Layer 7 of a small transformer language model trained on English Wikipedia (11 layers, counted from 0, width 128).
A neuron's activation on a vector x is SiLU(gate . x + bias) times (in . x + bias), where the dot is the dot product.
The model reads these tokens: " The" " range" " of" " option" "s" " considered" " including" " a" " simple" " park" " and" " ride" " on"

The vector x that enters this layer's MLP at each token. A number n stands for (n - 128) times 0.0095.
0 " The": 145, 154, 113, 139, 86, 141, 162, 125, 132, 152, 128, 118, 63, 143, 101, 114, 136, 81, 153, 155, 118, 121, 113, 144, 105, 113, 156, 123, 156, 123, 149, 129, 110, 124, 109, 97, 112, 120, 158, 129, 198, 104, 114, 102, 161, 101, 132, 111, 106, 112, 123, 81, 154, 161, 121, 119, 85, 161, 131, 116, 140, 123, 180, 151, 106, 163, 114, 125, 115, 171, 79, 100, 140, 82, 115, 160, 84, 142, 41, 147, 173, 202, 159, 121, 111, 130, 125, 125, 133, 111, 136, 28, 130, 129, 124, 169, 219, 107, 120, 134, 158, 136, 100, 155, 165, 105, 116, 163, 157, 118, 145, 102, 127, 125, 156, 149, 126, 155, 120, 97, 116, 113, 102, 100, 106, 115, 140, 122
1 " range": 103, 133, 107, 124, 159, 125, 126, 87, 102, 118, 112, 157, 79, 133, 119, 138, 190, 99, 100, 181, 116, 145, 199, 147, 176, 76, 119, 87, 74, 76, 81, 49, 150, 163, 166, 127, 120, 116, 97, 120, 137, 143, 104, 97, 125, 120, 142, 176, 135, 79, 132, 116, 136, 174, 162, 116, 93, 72, 124, 134, 158, 116, 91, 202, 141, 140, 130, 75, 71, 141, 130, 121, 127, 113, 129, 113, 173, 142, 164, 199, 212, 107, 127, 105, 88, 97, 142, 156, 128, 135, 140, 57, 124, 150, 186, 121, 159, 131, 148, 114, 109, 141, 134, 122, 97, 140, 113, 118, 124, 79, 162, 127, 180, 100, 96, 165, 126, 88, 88, 135, 198, 174, 88, 122, 110, 148, 118, 147
2 " of": 109, 163, 146, 132, 109, 155, 180, 89, 124, 155, 131, 93, 73, 92, 143, 76, 165, 130, 118, 164, 116, 116, 118, 173, 127, 146, 142, 106, 112, 59, 113, 123, 94, 109, 135, 159, 148, 152, 134, 130, 182, 134, 144, 116, 125, 143, 156, 89, 124, 137, 107, 113, 108, 163, 128, 76, 99, 71, 136, 156, 136, 124, 170, 147, 119, 106, 132, 109, 107, 118, 140, 112, 141, 100, 168, 142, 161, 123, 136, 108, 150, 115, 124, 127, 119, 119, 168, 144, 136, 127, 145, 8, 141, 145, 115, 136, 146, 123, 116, 148, 152, 128, 102, 160, 67, 130, 117, 123, 123, 130, 147, 137, 162, 123, 108, 103, 171, 116, 101, 146, 159, 140, 133, 124, 89, 146, 128, 103
3 " option": 85, 165, 130, 142, 125, 108, 83, 88, 120, 149, 134, 169, 148, 160, 168, 112, 185, 138, 119, 149, 106, 146, 134, 162, 106, 94, 157, 85, 118, 89, 90, 126, 122, 84, 141, 130, 108, 122, 125, 126, 180, 146, 133, 109, 127, 130, 73, 143, 117, 136, 113, 80, 57, 142, 104, 90, 132, 63, 72, 128, 140, 106, 114, 85, 92, 174, 161, 155, 109, 173, 115, 129, 151, 129, 101, 120, 192, 108, 30, 226, 148, 13, 89, 138, 149, 95, 148, 162, 92, 113, 135, 96, 115, 101, 146, 84, 119, 103, 90, 161, 106, 182, 153, 71, 163, 138, 87, 113, 168, 116, 117, 190, 139, 149, 105, 193, 130, 97, 143, 124, 141, 204, 204, 152, 150, 161, 105, 169
4 "s": 123, 176, 129, 136, 116, 114, 61, 81, 113, 124, 172, 129, 156, 129, 153, 64, 125, 116, 142, 112, 69, 146, 191, 149, 103, 46, 132, 134, 111, 129, 122, 86, 116, 108, 158, 176, 112, 163, 110, 123, 156, 143, 190, 117, 166, 105, 104, 110, 146, 139, 99, 121, 113, 168, 147, 74, 104, 111, 127, 99, 121, 125, 113, 153, 120, 101, 151, 116, 146, 110, 178, 127, 139, 162, 158, 146, 182, 133, 121, 150, 132, 81, 117, 116, 104, 157, 132, 115, 124, 110, 111, 27, 131, 95, 172, 139, 113, 109, 92, 149, 138, 180, 133, 136, 127, 90, 158, 136, 96, 117, 159, 104, 148, 167, 100, 93, 176, 136, 81, 192, 138, 136, 131, 118, 136, 145, 140, 107
5 " considered": 123, 122, 148, 116, 124, 132, 106, 91, 89, 170, 122, 138, 178, 172, 131, 49, 140, 101, 95, 109, 146, 175, 119, 143, 142, 178, 138, 80, 140, 81, 123, 126, 102, 146, 161, 168, 118, 150, 161, 126, 114, 163, 182, 111, 181, 127, 126, 77, 139, 168, 115, 135, 86, 122, 168, 143, 101, 122, 117, 117, 61, 127, 149, 143, 140, 132, 123, 93, 105, 136, 104, 76, 111, 157, 143, 128, 123, 135, 89, 176, 137, 40, 102, 142, 108, 106, 146, 136, 83, 144, 153, 44, 119, 146, 165, 133, 150, 84, 107, 183, 151, 128, 115, 185, 100, 114, 182, 126, 142, 139, 107, 144, 134, 153, 114, 86, 158, 111, 122, 109, 105, 152, 135, 124, 44, 149, 149, 76
6 " including": 93, 115, 133, 145, 114, 140, 82, 106, 135, 139, 175, 145, 175, 162, 129, 102, 104, 161, 113, 135, 156, 150, 122, 148, 135, 176, 125, 108, 109, 104, 141, 130, 99, 155, 110, 148, 156, 176, 135, 136, 123, 159, 133, 90, 208, 134, 105, 89, 117, 170, 108, 104, 110, 145, 166, 84, 61, 104, 129, 157, 90, 102, 168, 98, 105, 135, 121, 132, 118, 146, 116, 128, 126, 134, 127, 137, 138, 118, 79, 147, 125, 115, 125, 133, 135, 112, 150, 158, 120, 120, 146, 22, 123, 160, 139, 87, 191, 95, 90, 152, 109, 162, 90, 181, 111, 95, 143, 99, 117, 134, 97, 144, 110, 111, 138, 140, 166, 99, 123, 133, 144, 116, 117, 162, 61, 165, 149, 76
7 " a": 149, 106, 110, 123, 110, 156, 138, 108, 159, 112, 170, 120, 113, 147, 152, 124, 137, 154, 141, 181, 165, 135, 112, 114, 144, 92, 125, 123, 136, 136, 118, 117, 112, 134, 165, 122, 107, 155, 135, 104, 137, 144, 168, 116, 200, 101, 98, 92, 99, 148, 146, 91, 131, 118, 131, 125, 127, 97, 177, 110, 96, 114, 170, 77, 137, 177, 134, 172, 147, 117, 109, 136, 150, 119, 120, 132, 118, 71, 82, 172, 117, 143, 105, 116, 125, 116, 99, 96, 73, 153, 132, 16, 121, 134, 161, 86, 138, 101, 127, 145, 116, 104, 131, 148, 109, 82, 123, 116, 114, 117, 139, 141, 181, 138, 124, 178, 192, 101, 137, 144, 115, 98, 134, 162, 88, 181, 105, 79
8 " simple": 138, 108, 60, 143, 154, 164, 127, 79, 114, 81, 151, 85, 118, 129, 116, 159, 157, 162, 145, 147, 128, 140, 187, 114, 143, 137, 110, 80, 108, 143, 137, 86, 128, 118, 179, 154, 102, 112, 112, 169, 145, 139, 147, 131, 155, 108, 143, 164, 104, 132, 161, 100, 136, 120, 177, 74, 133, 98, 124, 130, 120, 147, 155, 104, 140, 189, 125, 130, 93, 124, 80, 107, 146, 126, 96, 113, 121, 72, 111, 212, 128, 153, 119, 126, 155, 118, 127, 140, 165, 167, 104, 30, 127, 139, 154, 90, 128, 44, 83, 164, 152, 105, 120, 157, 125, 105, 123, 126, 122, 86, 102, 136, 178, 108, 125, 184, 139, 56, 181, 89, 92, 146, 143, 134, 137, 140, 140, 87
9 " park": 172, 156, 124, 136, 132, 114, 68, 96, 116, 159, 114, 116, 86, 88, 156, 148, 85, 124, 130, 176, 119, 149, 164, 92, 110, 55, 87, 85, 127, 128, 123, 76, 91, 137, 107, 141, 78, 115, 131, 149, 152, 83, 182, 148, 119, 98, 184, 114, 136, 109, 163, 133, 110, 163, 150, 77, 166, 149, 109, 150, 93, 117, 158, 103, 151, 170, 98, 108, 113, 149, 95, 96, 127, 137, 115, 110, 143, 64, 134, 229, 132, 118, 206, 73, 150, 140, 96, 110, 125, 123, 160, 56, 159, 102, 128, 110, 126, 150, 131, 167, 50, 135, 158, 104, 102, 74, 126, 96, 139, 133, 155, 142, 167, 90, 134, 143, 150, 95, 156, 142, 184, 195, 90, 167, 199, 140, 136, 119
10 " and": 104, 113, 176, 138, 103, 147, 97, 136, 128, 135, 211, 80, 109, 111, 164, 65, 99, 108, 84, 181, 121, 167, 99, 134, 104, 140, 74, 148, 143, 78, 142, 140, 112, 158, 144, 136, 163, 129, 156, 161, 85, 152, 162, 157, 177, 96, 82, 98, 134, 130, 181, 142, 119, 142, 181, 76, 152, 102, 145, 141, 99, 147, 143, 146, 132, 88, 159, 146, 115, 141, 110, 128, 105, 102, 145, 84, 136, 118, 132, 146, 149, 104, 118, 133, 140, 131, 100, 138, 108, 100, 140, 29, 142, 103, 88, 91, 173, 118, 77, 114, 135, 162, 107, 178, 111, 58, 140, 131, 142, 129, 127, 130, 139, 114, 103, 156, 156, 86, 178, 128, 162, 130, 96, 162, 143, 128, 145, 103
11 " ride": 148, 127, 109, 164, 81, 121, 97, 119, 91, 143, 173, 113, 133, 136, 178, 124, 172, 84, 122, 156, 126, 184, 173, 122, 169, 126, 133, 89, 161, 117, 84, 96, 149, 139, 130, 98, 85, 74, 123, 108, 129, 34, 146, 162, 182, 85, 126, 115, 118, 88, 168, 116, 116, 172, 167, 76, 182, 124, 93, 145, 118, 113, 98, 151, 155, 115, 121, 113, 109, 158, 103, 120, 136, 103, 142, 101, 151, 75, 144, 239, 175, 118, 185, 79, 130, 154, 89, 108, 148, 139, 150, 60, 130, 100, 159, 58, 96, 152, 125, 96, 32, 141, 115, 116, 164, 135, 147, 90, 167, 111, 104, 166, 184, 97, 126, 161, 148, 86, 137, 125, 166, 159, 102, 171, 120, 123, 131, 119
12 " on": 136, 110, 160, 103, 95, 160, 167, 96, 135, 140, 224, 60, 134, 111, 168, 65, 152, 133, 106, 170, 141, 130, 91, 149, 117, 154, 103, 66, 147, 124, 156, 131, 120, 154, 126, 117, 143, 183, 100, 104, 137, 102, 138, 148, 158, 118, 116, 101, 102, 138, 131, 130, 84, 125, 121, 88, 152, 119, 128, 136, 110, 115, 129, 111, 118, 97, 140, 132, 100, 129, 94, 102, 123, 132, 141, 122, 135, 52, 142, 119, 175, 89, 166, 131, 94, 116, 125, 129, 132, 114, 182, 23, 112, 124, 126, 156, 176, 123, 124, 128, 140, 115, 158, 156, 118, 135, 120, 133, 123, 136, 114, 127, 137, 143, 92, 152, 171, 120, 113, 134, 195, 176, 99, 159, 154, 121, 160, 84

Each question shows the input weights of one neuron of the MLP. A number n stands for (n - 128) times 0.013.

n212 gate (bias 0.135): 122, 146, 184, 103, 79, 138, 171, 124, 104, 122, 149, 128, 92, 186, 133, 129, 138, 163, 121, 119, 158, 170, 142, 110, 120, 125, 131, 128, 134, 114, 55, 117, 103, 97, 125, 98, 141, 158, 149, 134, 118, 116, 105, 175, 100, 99, 147, 99, 131, 60, 94, 128, 99, 111, 119, 110, 106, 137, 120, 117, 143, 108, 156, 106, 149, 138, 119, 120, 122, 98, 137, 124, 116, 116, 117, 135, 96, 153, 130, 116, 114, 108, 147, 102, 133, 166, 104, 95, 97, 144, 102, 123, 101, 91, 80, 129, 95, 129, 126, 164, 156, 129, 102, 127, 112, 104, 116, 98, 112, 130, 97, 144, 155, 124, 132, 130, 111, 122, 139, 150, 129, 114, 90, 143, 124, 121, 96, 133
n212 in (bias -0.031): 147, 99, 140, 130, 94, 144, 102, 93, 134, 158, 148, 136, 128, 120, 122, 123, 155, 107, 166, 123, 94, 151, 122, 138, 133, 134, 134, 125, 127, 159, 100, 85, 94, 133, 126, 99, 162, 159, 129, 171, 150, 126, 80, 84, 150, 114, 87, 116, 166, 64, 101, 111, 130, 125, 137, 98, 188, 122, 129, 136, 126, 185, 114, 112, 162, 130, 89, 146, 152, 195, 139, 122, 139, 108, 160, 170, 117, 104, 135, 73, 135, 130, 130, 146, 126, 153, 84, 114, 84, 190, 165, 94, 167, 102, 103, 142, 147, 99, 151, 130, 122, 116, 133, 132, 163, 105, 128, 165, 84, 158, 126, 122, 133, 134, 125, 111, 138, 140, 117, 146, 120, 121, 137, 141, 102, 188, 134, 104
On which token does it fire most? 7 " a"

n209 gate (bias -0.342): 130, 136, 127, 113, 120, 121, 125, 169, 151, 173, 106, 139, 80, 117, 95, 78, 119, 177, 84, 130, 81, 145, 139, 127, 150, 130, 138, 165, 94, 65, 127, 136, 139, 174, 148, 154, 162, 153, 152, 100, 121, 160, 123, 144, 133, 111, 143, 84, 176, 101, 83, 115, 142, 126, 124, 140, 115, 172, 163, 96, 154, 121, 74, 160, 135, 133, 147, 131, 158, 134, 136, 116, 98, 153, 144, 104, 133, 179, 140, 98, 150, 136, 128, 122, 102, 198, 153, 155, 126, 162, 125, 118, 107, 130, 201, 141, 170, 175, 79, 124, 145, 166, 100, 135, 175, 148, 144, 99, 163, 109, 144, 158, 111, 160, 141, 108, 157, 142, 112, 152, 101, 135, 148, 109, 111, 114, 121, 159
n209 in (bias 0.055): 153, 100, 127, 127, 163, 108, 142, 182, 130, 164, 142, 91, 153, 176, 124, 187, 138, 122, 170, 124, 116, 160, 122, 150, 162, 104, 158, 105, 107, 136, 150, 98, 137, 122, 102, 160, 139, 173, 144, 123, 126, 127, 117, 130, 159, 132, 196, 134, 90, 169, 93, 122, 104, 135, 158, 87, 114, 124, 137, 170, 151, 171, 102, 131, 155, 122, 115, 127, 154, 169, 158, 106, 104, 174, 156, 131, 158, 101, 126, 168, 152, 166, 149, 167, 105, 130, 147, 103, 127, 113, 134, 134, 148, 149, 115, 66, 128, 88, 151, 155, 129, 143, 126, 167, 117, 156, 167, 202, 120, 177, 142, 143, 119, 103, 132, 93, 115, 114, 150, 106, 120, 189, 104, 122, 146, 185, 134, 95
On which three tokens does it fire most, strongest first? 5 " considered", 4 "s", 1 " range"

n89 gate (bias -0.271): 56, 170, 133, 157, 114, 122, 153, 103, 170, 149, 178, 130, 183, 130, 89, 110, 93, 147, 74, 161, 150, 151, 94, 137, 112, 120, 96, 127, 110, 110, 145, 152, 153, 170, 99, 155, 154, 160, 81, 56, 139, 101, 110, 96, 118, 123, 116, 142, 138, 154, 81, 115, 175, 147, 112, 104, 121, 82, 115, 135, 152, 158, 140, 105, 136, 144, 136, 156, 149, 97, 158, 136, 168, 105, 111, 116, 144, 82, 133, 146, 149, 169, 134, 108, 176, 120, 93, 105, 122, 130, 140, 119, 109, 109, 125, 139, 129, 157, 194, 125, 131, 135, 106, 127, 192, 154, 140, 113, 147, 117, 129, 121, 126, 75, 130, 159, 144, 163, 157, 113, 127, 92, 156, 95, 80, 113, 125, 114
n89 in (bias 0.069): 140, 121, 90, 116, 135, 115, 102, 145, 134, 105, 93, 118, 126, 148, 158, 173, 98, 117, 83, 175, 145, 141, 160, 151, 101, 192, 117, 158, 130, 111, 135, 95, 122, 154, 49, 145, 151, 95, 113, 162, 126, 114, 94, 95, 68, 138, 141, 108, 127, 154, 159, 100, 120, 141, 138, 96, 161, 116, 144, 109, 156, 113, 140, 107, 69, 113, 122, 139, 172, 139, 151, 167, 175, 125, 106, 126, 124, 106, 121, 124, 156, 121, 121, 147, 137, 123, 145, 182, 198, 152, 139, 82, 94, 108, 124, 140, 109, 156, 144, 100, 107, 98, 98, 113, 155, 139, 139, 154, 115, 135, 97, 116, 143, 142, 180, 120, 111, 120, 138, 148, 172, 142, 116, 140, 107, 153, 108, 154
On which two tokens does it fire most, strongest first? 6 " including", 5 " considered"

n258 gate (bias -0.318): 155, 135, 148, 126, 146, 91, 168, 154, 159, 86, 92, 85, 128, 160, 141, 130, 134, 122, 115, 133, 118, 155, 84, 138, 115, 126, 133, 142, 156, 150, 155, 178, 81, 94, 143, 130, 114, 146, 139, 157, 121, 147, 134, 122, 170, 187, 137, 156, 174, 141, 97, 139, 144, 96, 118, 153, 158, 194, 136, 157, 88, 145, 102, 140, 123, 104, 151, 144, 139, 135, 170, 102, 118, 150, 109, 128, 113, 106, 171, 125, 123, 126, 98, 113, 142, 136, 152, 150, 120, 115, 132, 111, 116, 147, 183, 113, 135, 189, 122, 162, 108, 137, 137, 131, 183, 120, 107, 168, 143, 143, 172, 97, 158, 161, 86, 138, 137, 154, 124, 141, 115, 134, 110, 153, 134, 117, 102, 106
n258 in (bias -0.346): 144, 124, 155, 116, 143, 155, 142, 91, 160, 96, 66, 147, 127, 120, 171, 145, 151, 76, 115, 149, 115, 128, 152, 124, 150, 127, 98, 187, 137, 156, 153, 125, 96, 134, 117, 122, 79, 119, 112, 129, 110, 128, 137, 172, 133, 143, 133, 147, 98, 119, 120, 160, 149, 80, 121, 142, 182, 146, 82, 128, 97, 131, 144, 120, 108, 127, 105, 157, 108, 146, 121, 133, 60, 109, 151, 123, 61, 127, 143, 119, 150, 146, 147, 153, 133, 141, 111, 110, 173, 93, 124, 150, 92, 111, 158, 123, 125, 131, 81, 160, 112, 166, 93, 121, 142, 118, 90, 97, 98, 120, 95, 127, 147, 154, 104, 153, 147, 172, 120, 112, 97, 149, 110, 134, 111, 135, 111, 121
On which three tokens does it fire most, strongest first? 2 " of", 6 " including", 3 " option"

n302 gate (bias -0.357): 122, 135, 109, 104, 118, 159, 127, 134, 137, 62, 171, 193, 118, 123, 160, 123, 107, 137, 129, 115, 76, 59, 138, 125, 117, 125, 101, 155, 128, 120, 133, 143, 130, 174, 145, 126, 124, 105, 106, 119, 154, 114, 163, 142, 141, 37, 113, 100, 153, 157, 164, 126, 124, 143, 97, 95, 115, 139, 117, 135, 104, 106, 171, 79, 130, 111, 135, 76, 74, 145, 114, 182, 79, 112, 53, 121, 113, 110, 129, 120, 86, 169, 134, 171, 202, 181, 213, 123, 128, 162, 147, 84, 120, 170, 125, 116, 134, 134, 123, 181, 134, 109, 131, 137, 188, 64, 86, 168, 96, 129, 116, 163, 104, 137, 109, 126, 147, 140, 127, 72, 132, 192, 131, 97, 156, 136, 157, 130
n302 in (bias -0.177): 145, 109, 118, 127, 107, 139, 96, 106, 149, 111, 150, 107, 149, 83, 104, 174, 135, 116, 183, 150, 149, 103, 164, 79, 98, 163, 96, 96, 152, 111, 140, 166, 70, 113, 90, 75, 86, 181, 128, 157, 177, 141, 153, 143, 137, 85, 70, 109, 85, 117, 190, 108, 144, 154, 89, 102, 120, 139, 144, 168, 124, 125, 137, 111, 198, 150, 114, 125, 132, 125, 132, 163, 164, 113, 140, 80, 120, 102, 103, 115, 164, 143, 128, 96, 142, 128, 117, 115, 113, 158, 81, 129, 78, 94, 116, 80, 160, 120, 141, 112, 100, 85, 112, 102, 118, 99, 83, 185, 136, 122, 88, 164, 81, 122, 109, 144, 137, 136, 126, 162, 151, 107, 77, 124, 127, 142, 114, 124
On which three tokens does it fire most, strongest first? 8 " simple", 9 " park", 7 " a"

n76 gate (bias 0.210): 92, 122, 127, 143, 157, 128, 147, 124, 142, 138, 125, 116, 116, 105, 121, 106, 106, 169, 104, 110, 93, 107, 138, 151, 139, 123, 140, 149, 130, 82, 102, 142, 106, 63, 119, 131, 114, 121, 78, 115, 115, 91, 150, 137, 124, 77, 105, 122, 139, 82, 107, 110, 120, 118, 174, 117, 125, 115, 142, 125, 136, 114, 138, 179, 109, 141, 136, 106, 138, 113, 111, 152, 125, 130, 96, 145, 139, 129, 139, 148, 106, 136, 133, 143, 156, 142, 121, 90, 140, 129, 128, 103, 100, 103, 103, 172, 135, 104, 135, 136, 151, 153, 145, 136, 84, 132, 108, 136, 106, 140, 127, 140, 152, 122, 105, 141, 118, 91, 138, 140, 111, 123, 140, 116, 89, 127, 94, 158
n76 in (bias 0.207): 116, 137, 134, 153, 115, 89, 135, 146, 100, 162, 179, 149, 98, 117, 83, 93, 106, 178, 81, 135, 134, 107, 108, 150, 148, 129, 130, 118, 111, 121, 113, 112, 135, 136, 105, 144, 143, 102, 164, 106, 80, 120, 139, 163, 126, 117, 95, 101, 148, 112, 135, 130, 156, 92, 158, 124, 124, 108, 142, 102, 152, 73, 101, 150, 142, 109, 121, 123, 143, 116, 98, 139, 155, 110, 136, 137, 135, 121, 161, 98, 124, 138, 127, 139, 92, 113, 139, 124, 159, 114, 161, 125, 110, 92, 136, 104, 110, 86, 129, 120, 118, 157, 122, 127, 134, 146, 132, 150, 147, 141, 140, 105, 114, 62, 102, 173, 101, 117, 122, 111, 109, 122, 140, 90, 154, 131, 112, 125
On which three tokens does it fire most, strongest first? 10 " and", 1 " range", 2 " of"

n314 gate (bias -0.126): 89, 106, 113, 139, 125, 140, 118, 122, 160, 75, 144, 119, 138, 148, 152, 114, 146, 124, 123, 96, 107, 113, 119, 142, 131, 61, 84, 117, 125, 116, 127, 115, 160, 126, 115, 127, 110, 136, 127, 118, 96, 176, 109, 136, 109, 82, 102, 76, 106, 91, 163, 103, 97, 126, 102, 143, 130, 121, 80, 123, 132, 69, 119, 126, 118, 154, 141, 115, 134, 134, 138, 151, 107, 75, 113, 136, 116, 133, 117, 177, 127, 148, 188, 145, 154, 117, 156, 145, 114, 134, 106, 154, 68, 92, 101, 137, 100, 133, 119, 130, 129, 114, 91, 99, 113, 116, 121, 144, 131, 126, 158, 140, 114, 110, 110, 157, 137, 141, 116, 132, 107, 63, 145, 64, 72, 113, 137, 84
n314 in (bias -0.015): 157, 123, 153, 153, 150, 166, 123, 142, 185, 109, 121, 141, 162, 95, 112, 109, 113, 139, 109, 133, 123, 157, 99, 152, 137, 110, 149, 154, 147, 99, 106, 123, 181, 111, 85, 125, 80, 128, 136, 151, 106, 165, 108, 129, 101, 113, 106, 110, 157, 165, 146, 173, 158, 172, 97, 159, 72, 108, 94, 125, 129, 119, 140, 114, 131, 133, 130, 165, 116, 160, 104, 171, 106, 160, 105, 137, 119, 187, 127, 143, 177, 137, 86, 143, 143, 156, 139, 143, 152, 144, 134, 124, 91, 105, 133, 140, 114, 126, 109, 177, 130, 139, 103, 154, 160, 141, 147, 124, 136, 143, 145, 145, 91, 94, 121, 118, 158, 167, 105, 179, 160, 185, 115, 130, 94, 81, 107, 160
On which token does it fire most? 3 " option"

n61 gate (bias -0.065): 104, 145, 180, 111, 147, 115, 109, 130, 143, 126, 141, 154, 95, 114, 124, 122, 120, 128, 114, 120, 49, 131, 148, 120, 123, 155, 158, 137, 138, 76, 146, 154, 155, 147, 133, 148, 113, 104, 94, 120, 148, 137, 51, 117, 123, 113, 165, 159, 119, 109, 77, 106, 118, 144, 116, 121, 103, 143, 137, 147, 146, 136, 120, 126, 112, 91, 190, 150, 130, 104, 102, 91, 117, 92, 159, 155, 137, 87, 144, 124, 109, 139, 157, 110, 101, 139, 134, 68, 84, 117, 131, 157, 95, 148, 92, 89, 115, 129, 151, 147, 100, 106, 120, 93, 106, 142, 158, 133, 164, 156, 126, 150, 119, 124, 91, 85, 145, 154, 124, 112, 116, 124, 133, 145, 169, 75, 123, 150
n61 in (bias 0.098): 129, 45, 124, 139, 122, 115, 108, 99, 94, 130, 96, 114, 113, 134, 143, 115, 155, 132, 123, 122, 145, 117, 139, 131, 164, 120, 129, 107, 112, 115, 129, 118, 111, 97, 120, 129, 149, 126, 165, 143, 157, 132, 137, 122, 134, 136, 132, 121, 107, 137, 117, 147, 140, 122, 140, 124, 135, 94, 124, 159, 120, 115, 155, 142, 117, 157, 141, 152, 111, 134, 127, 152, 134, 136, 86, 115, 111, 118, 86, 123, 109, 159, 108, 105, 154, 116, 145, 189, 170, 99, 135, 111, 130, 111, 161, 161, 138, 147, 151, 146, 123, 138, 145, 107, 149, 148, 92, 106, 61, 98, 136, 89, 78, 161, 113, 174, 188, 142, 102, 136, 142, 115, 131, 170, 104, 122, 130, 128
On which two tokens does it fire most, strongest first? 2 " of", 10 " and"

n299 gate (bias -0.352): 147, 101, 130, 162, 190, 166, 130, 121, 166, 188, 154, 147, 138, 136, 50, 135, 117, 111, 58, 82, 160, 120, 111, 137, 111, 132, 122, 110, 126, 98, 162, 105, 117, 121, 105, 137, 149, 123, 157, 90, 138, 136, 136, 132, 75, 115, 139, 111, 144, 133, 156, 101, 81, 114, 64, 138, 161, 146, 128, 118, 173, 110, 119, 180, 150, 159, 159, 71, 138, 144, 120, 131, 92, 111, 175, 118, 150, 122, 112, 132, 113, 122, 94, 159, 66, 153, 178, 127, 110, 108, 135, 126, 120, 127, 103, 102, 138, 129, 135, 89, 137, 164, 141, 139, 117, 132, 127, 119, 121, 157, 106, 148, 179, 165, 187, 136, 139, 105, 158, 154, 90, 151, 119, 138, 118, 146, 98, 153
n299 in (bias -0.016): 114, 130, 167, 108, 92, 166, 160, 151, 144, 138, 125, 154, 92, 120, 169, 74, 78, 150, 152, 124, 88, 125, 133, 147, 123, 153, 146, 142, 135, 118, 87, 116, 96, 114, 156, 129, 144, 155, 115, 126, 130, 134, 160, 102, 116, 144, 130, 114, 126, 142, 144, 121, 120, 118, 64, 141, 137, 138, 126, 114, 147, 137, 142, 193, 111, 150, 126, 88, 146, 126, 109, 103, 142, 111, 101, 86, 160, 123, 95, 125, 95, 146, 107, 185, 113, 128, 129, 172, 95, 82, 74, 149, 149, 169, 154, 183, 154, 177, 143, 128, 153, 104, 103, 110, 138, 151, 134, 157, 117, 120, 151, 97, 95, 119, 142, 151, 117, 138, 98, 169, 126, 83, 112, 147, 101, 113, 86, 122
On which token does it fire most, and how strongly? 11 " ride", at about 0.98

n163 gate (bias -0.252): 89, 81, 131, 133, 93, 143, 103, 96, 171, 143, 160, 57, 118, 125, 114, 175, 112, 95, 101, 127, 95, 138, 153, 107, 155, 197, 130, 116, 128, 115, 112, 98, 109, 145, 130, 137, 125, 132, 108, 81, 111, 118, 134, 104, 115, 141, 103, 111, 136, 141, 139, 131, 124, 114, 104, 146, 96, 148, 144, 142, 120, 119, 156, 155, 119, 133, 225, 114, 175, 158, 140, 119, 117, 140, 116, 114, 151, 111, 130, 173, 128, 190, 138, 97, 114, 114, 147, 86, 67, 184, 157, 151, 165, 107, 116, 92, 152, 118, 91, 151, 140, 153, 119, 67, 79, 108, 142, 172, 91, 119, 141, 118, 86, 78, 71, 119, 115, 126, 122, 92, 163, 161, 140, 140, 130, 145, 134, 124
n163 in (bias 0.158): 168, 104, 154, 130, 175, 101, 185, 131, 114, 144, 136, 124, 85, 152, 133, 70, 120, 163, 121, 174, 143, 143, 128, 144, 129, 107, 140, 90, 113, 135, 185, 160, 135, 99, 163, 81, 89, 115, 149, 82, 108, 154, 146, 125, 130, 125, 119, 144, 123, 141, 150, 120, 116, 140, 144, 113, 137, 121, 112, 149, 152, 99, 123, 94, 116, 122, 78, 161, 157, 85, 112, 146, 127, 113, 123, 133, 187, 143, 133, 106, 140, 138, 70, 105, 105, 140, 212, 122, 195, 158, 77, 115, 130, 153, 121, 134, 137, 195, 110, 122, 137, 91, 157, 134, 113, 148, 98, 117, 173, 182, 121, 106, 160, 128, 133, 171, 144, 112, 108, 116, 136, 99, 143, 152, 150, 157, 150, 150
On which three tokens does it fire most, strongest first? 12 " on", 7 " a", 1 " range"

n217 gate (bias -0.022): 141, 196, 163, 121, 142, 146, 147, 149, 129, 131, 146, 86, 177, 144, 116, 182, 102, 124, 136, 78, 90, 144, 96, 106, 160, 181, 115, 75, 114, 127, 124, 151, 149, 92, 146, 162, 107, 123, 116, 150, 152, 123, 134, 100, 151, 110, 83, 88, 137, 111, 131, 138, 156, 118, 126, 109, 153, 133, 133, 160, 97, 131, 130, 138, 146, 125, 152, 151, 110, 117, 139, 132, 127, 177, 152, 155, 105, 110, 108, 125, 151, 119, 118, 164, 106, 120, 122, 142, 102, 127, 118, 119, 130, 68, 138, 132, 116, 83, 145, 140, 126, 103, 141, 188, 142, 130, 118, 137, 150, 139, 121, 74, 145, 120, 114, 100, 150, 104, 146, 118, 168, 84, 127, 130, 122, 146, 117, 150
n217 in (bias 0.091): 123, 131, 110, 161, 167, 92, 154, 128, 154, 129, 146, 135, 144, 107, 60, 95, 146, 136, 106, 146, 137, 104, 113, 93, 143, 172, 108, 104, 127, 147, 116, 126, 179, 119, 148, 184, 119, 125, 130, 99, 154, 157, 126, 156, 163, 144, 144, 115, 150, 116, 144, 170, 140, 180, 111, 98, 131, 110, 87, 133, 85, 83, 141, 175, 134, 137, 130, 155, 140, 107, 71, 74, 126, 161, 140, 100, 151, 109, 154, 123, 120, 111, 146, 115, 114, 78, 86, 123, 113, 165, 123, 103, 162, 144, 112, 103, 110, 133, 145, 138, 126, 126, 143, 123, 126, 171, 146, 131, 70, 180, 133, 102, 100, 125, 141, 128, 50, 136, 140, 93, 168, 107, 145, 148, 120, 137, 126, 128
On which token does it fire most, and how strongly? 5 " considered", at about 2.1